Layer 2 of a small transformer language model trained on English Wikipedia (15 layers, counted from 0, width 128). Numbers have three digits each and are written without spaces.
A neuron adds its activation times its output weights to the MLP's output. To switch it off is to set its activation to zero at one token and run the rest of the model.

Output weights of the MLP neurons that the questions are about. A number n stands for (n - 500) times 0.0019.
n6: 491399684342659242449389290595436475475571642403677521614606634347516447582570461556503442254269672279491254637560341183690686473340594446492355431462391426247780577353590287313589684380422334603469616474356348511502439602786745464429615490533476462457563425453733473856410427460525432322566324394355485485451229478615409427481296246315589626503500587349551545544560512469470462476557
n12: 741490473645560585466588287703392342346481686635405674422535539382784144391449282508519513272558468414444547472317362552481579510313472590622619670612357262427450843560216661689664692622909642725620614522469736489449469437204523681509515663339398333524484714567670552345513644482332673389486596741486610480410524422723425483538426397454679640701520540362405561339712418402430554901535
n13: 615699540362575430513425492796579586464636177560526590471428595469567394707493547647689572685642529564478532476539659268429726589427443552377558467463440389424627501593393575504687505542426361547597544634479492583616391465612435521471520451264433474482402642512520605462387433701576597680554519425459190559602581535332786254439337548578314480397600540419372667538506519543542585561357
n56: 399416417571498500552499524601382441496406332447550473332564360522441578524601370357593468506533437529559386491588329288292475500631393460516484416498582441554378348579449612671454493513377593489703409592591455510440503501342489385432498403648347620623517439466722508585651477521233545414526632622420511561329596607552745457362393484673516422454424430290485430557537389412518519549401
n58: 481542688579384551430345690670682393591536525591293448626454680393738693027693491534461350623525648474571389528338670548850460621607699643617251600648435384497614503303437476673434609491567558654442479447637331447524438646346508654690428763451546492581507492576401420325756644618701508617509700515765518651539644810459399532538507582376465277372625597495620790456566473346378523385657
n60: 444429485487403556405240473544511560472564420580403523509527491568492599470627616410326401817598659513712654513536784572712385631514443487397566474560431504408397404485319518416465377410494596296528630353581754351534465429393497674560595619586436765586624593631547319532269378605654557479528617459531531489587471682663498467585161511380486645543369696662486586398507536377429293491603
n71: 300313756465343541731491713523532447390362621382510535459324598527571489446630595542588526317497498526604357610384429386346288700284253462496497270595470594407430549377615525443472607613314711511482461575557482442576527757470843515498618463463445551530415436441627528140484678667469444533547505387422654457837546330337558297395579641500475519659461540413233541499350491491603438576391
n77: 375700645235531372508561535614703396470399402328551551443476497660421464443484361315512609518499657391549519384240771577222533535667421738539326514596167509287519469380356423312471506534414531500399711596403561446452623397490545278518425534633624444551778382447810405474179318469617423585735599359354583633496297657734652731410486362377416531300542564670417678381513473746653466511250
n90: 524295414409726602227657721425381482566641526384516492520712371260450508490427548611468505567681546593409529460419540317565514435659464580421510458390535468488470468354317396380567374288587493518437357448607405447486436749698410455389553635370204523407377839654369541604584612332685364396500517441604510524558543653400419420531619735449489495506453595468502378626800576630407235663329
n119: 573481486462520585496241488525436495517656393511443469382414538488509555589634500488480579631397369441347243362472324437633460532517471389292570697547582305659295476449541440504479248404443636196531446599419513453658450468515358517387415536284396572347388441525491649620423450540445672616615406405616427523651393653477550332856477202558398425301427558363466573302376683407672659527552
n134: 299316468455628549403481692439074587496231523450440531355458592349552358188607507429755303238662529526659401295638394489076169294527915761446273582567508408416623362565615639471692341467399667723637376301582590343460647392202336585484407355621478530342210633424190550613420688490698421423383536423550383301481560523498445334418486245534312384390280327468429647624557411214227319350640
n166: 538212469529483412625380315515376496399455393312707326690438684757431229395411356328626416546498603568677403463410637555214355485618471540534433683501396634477584526473550467745475577356539477330447636709435523392380662360377432672735464606509554200439615614449272566206435441823267537496641611630567482469710404445447482530550586440456521658552402550562415719718731659482291373639489
n199: 386366565703575222641448470634660474769823515485545345517341467495342585494398318586555526395339429513536715638760533433325621716192720486317496580419309630474556754685593582552302372612521572333726501622356637572379447587745582375410410518417550535389409411383454586520604521620380481449652664483242528495812500292759722364446571738336609255513337383580611318581235453535539557583537
n216: 546471633636423591447251275470552666530568572603469506431447341500337448654540479347543831260521410589439496800540653431654579667600771583519466471523394308732400568570382436529420758701509495430394558531469374499717669669480478381235558457439387479487492607535511527601483538638262398526356341531589624478388283611459361763557363250427411450484835407392489492552599309428404488754458
n221: 477517366406742535373484527360471249615585626511541433624250467560564594666435414527560743792623384578681356663590508381409367628670596325537620535496399413549759487370694540513466381507472547281620557404686494391613724669417352624660553561272689458488367502543459685631311507475669485454391461443571454524548431476464473329605582553450749491672485572585266567497550485524225444587467
n312: 654576565591343392427449309251479485615419513486556554381586449457460634493341588479541527445529464376435398608377459491574625360585456511712619621433482384383453233443452419412490459635505563420653684462497474556393597467480510368405506442375453514415545609453289475854542367371443545392911523470517515408512500554632251433561227519483437554498516443387480523396444587420477747592415

Each question names a token from some text and the token that comes next. It shows the activations a of the neurons there, in the order above. A number n stands for (n - 500) times 0.007.

Then comes g, the gradient of the next token's log-probability with respect to the MLP's output, scaled to length 1. A neuron's effect is roughly proportional to its activation times (output weights . g). A number n stands for (n - 500) times 0.00069.

" a", then "ir"
a: 260498496501498496494493500499500498500495499493
g: 359516601477189325449635391421629541358622520458662520480525462547418303583502413510398488611513419666465736501434569492624655722505657422468460656477561514368535603560666483485465581457063394549650497497468626364442243657337404525627624537721675303811547558375567197421520561414270419517430584581520566598448763732653721427685228537499483281447552618406464477365500678587383244425591
Which neuron, switched off, lowers the next token's probability most? n6

"ot", then " from"
a: 496524488500504499503495512496497500490487502486
g: 341515438504326601551415570672710243497537510486458633316630322604358665565619566479651498424206598590539519609396467387533630748241458445362520396568627580244695474661568441428534477411536519566437322298467318398486354692578420446507535457753778378514202495362308740642378303589538459696548398398725330593653429566397553604698757425482374474696520510544681349346407545605572528393373
Which neuron, switched off, raises the next token's probability most? n12

"ans", then "=="
a: 498502499481487500502501505485500499491495503496
g: 366407668435590614254364373502434594269479514493673381506583832321411458648406761575557549255347553591638539438474675644579398919647588316501278308730567407413353418422567319370509544420693701471174481485627536466442351597483416506439507641362460382485480772354525671379479533543545481715445627475699615679592556507294557470579548583484520486750541540433657443512236522527608530539537
Which neuron, switched off, lowers the next token's probability most? n56

"im", then "inal"
a: 495491493500500487501510505497499498429485508486
g: 508514651606597455509528545519268535590277406642586406665458545474687478362712539305298596405667697471609389430296631181534511537469398630559371348574566679533584489399324206664678615559458345533473491396507587385479511358389773626691385520496551439486361405445498384156366441477666436396473715488446531589454539238512556652865412520441463470718348529486404435371447481258504664161544
Which neuron, switched off, lowers the next token's probability most? n199

"ives", then "ey"
a: 495510498500493499507500521499501499500500500495
g: 479586676306646483599784592337512226610538755545585454628513579323470667535566466519745645693610349299405496528562652340617467355664419367422647441425318578564517638470281647703410324473553457345411389383442431529552640577569279320475279496433480448615535452682331296649452532618587483576459460590496606463430617479593502385181219577525594793220643424539365345477708512567639395558314
Which neuron, switched off, lowers the next token's probability most? n90

"r", then "im"
a: 499506487493501493501492509503492509516477500459
g: 344569475437415680409427410347233554233471555604569294421415572484450428387506420398340756473536494487431533329481454572497551410183470392481339516499442634465439712469647544606648358540428621518242482357409600473530411356452369535508798337458353454515342375372733405279382430653405326509596558702508460571706498596595383478408682478402751774305381805528531434646709790458682455383694
Which neuron, switched off, lowers the next token's probability most? n312

"oss", then "ible"
a: 499507496493463493502485503500502517506494504479
g: 342568585207616588400628460445474772601632354557495636278327510379510607610564528542444538480356405357592667667440562466545395696572408482574246420420514433598535578629448454416470551704591606335726345252407552397338471701698556690560606361499268480475326493572668620501670400547360602520533477700496583500389384326517319368397474730322471670672499581813307285576442402436369341471139
Which neuron, switched off, lowers the next token's probability most? n58

"ing", then " the"
a: 499501503501508503634504496500500493499500495497
g: 502575207564778737521352726383634586729531658418595443465510405361526660434491553488790396614354523413594513395464628399506561480501453613573600643342339174584467521534451570487545362464574275393342669518636349334426465629557727405335753416595643638638299576409543682224446920590510525452670285546595441372406297324380587504589467421390498451411593469387330556388525627541397406517602
Which neuron, switched off, lowers the next token's probability most? n71

"ights", then " Cent"
a: 489507501488454500563501507480512501500498510500
g: 596376490338459355350445540526524591343605540447505449428741666520419513424478801419544363437468393556730510316313416320477638563655522485273621469668633606536534392700360544398416619582698607662498786486564313472566476480506686525477449390542178568642586592261574409170711591584396628519292461401575584606470708214501620461556644365616623471635718381544371317146546674512440449481545
Which neuron, switched off, lowers the next token's probability most? n71

"ul", then "ts"
a: 505507484495499483496484499499529498497454512502
g: 591840343296464841541637567447645489519638640379625291384405454700555633495502508542601341509574618536477552452533238477727540296456314280369442331289446531517466478347547686472523611404492371366286503623605646442566419581541281545467582636615545850373725450693269660508433547548428633771443622482500708339294473573493588484527568610645511625504535362292362419500519476497387693468268
Which neuron, switched off, lowers the next token's probability most? n216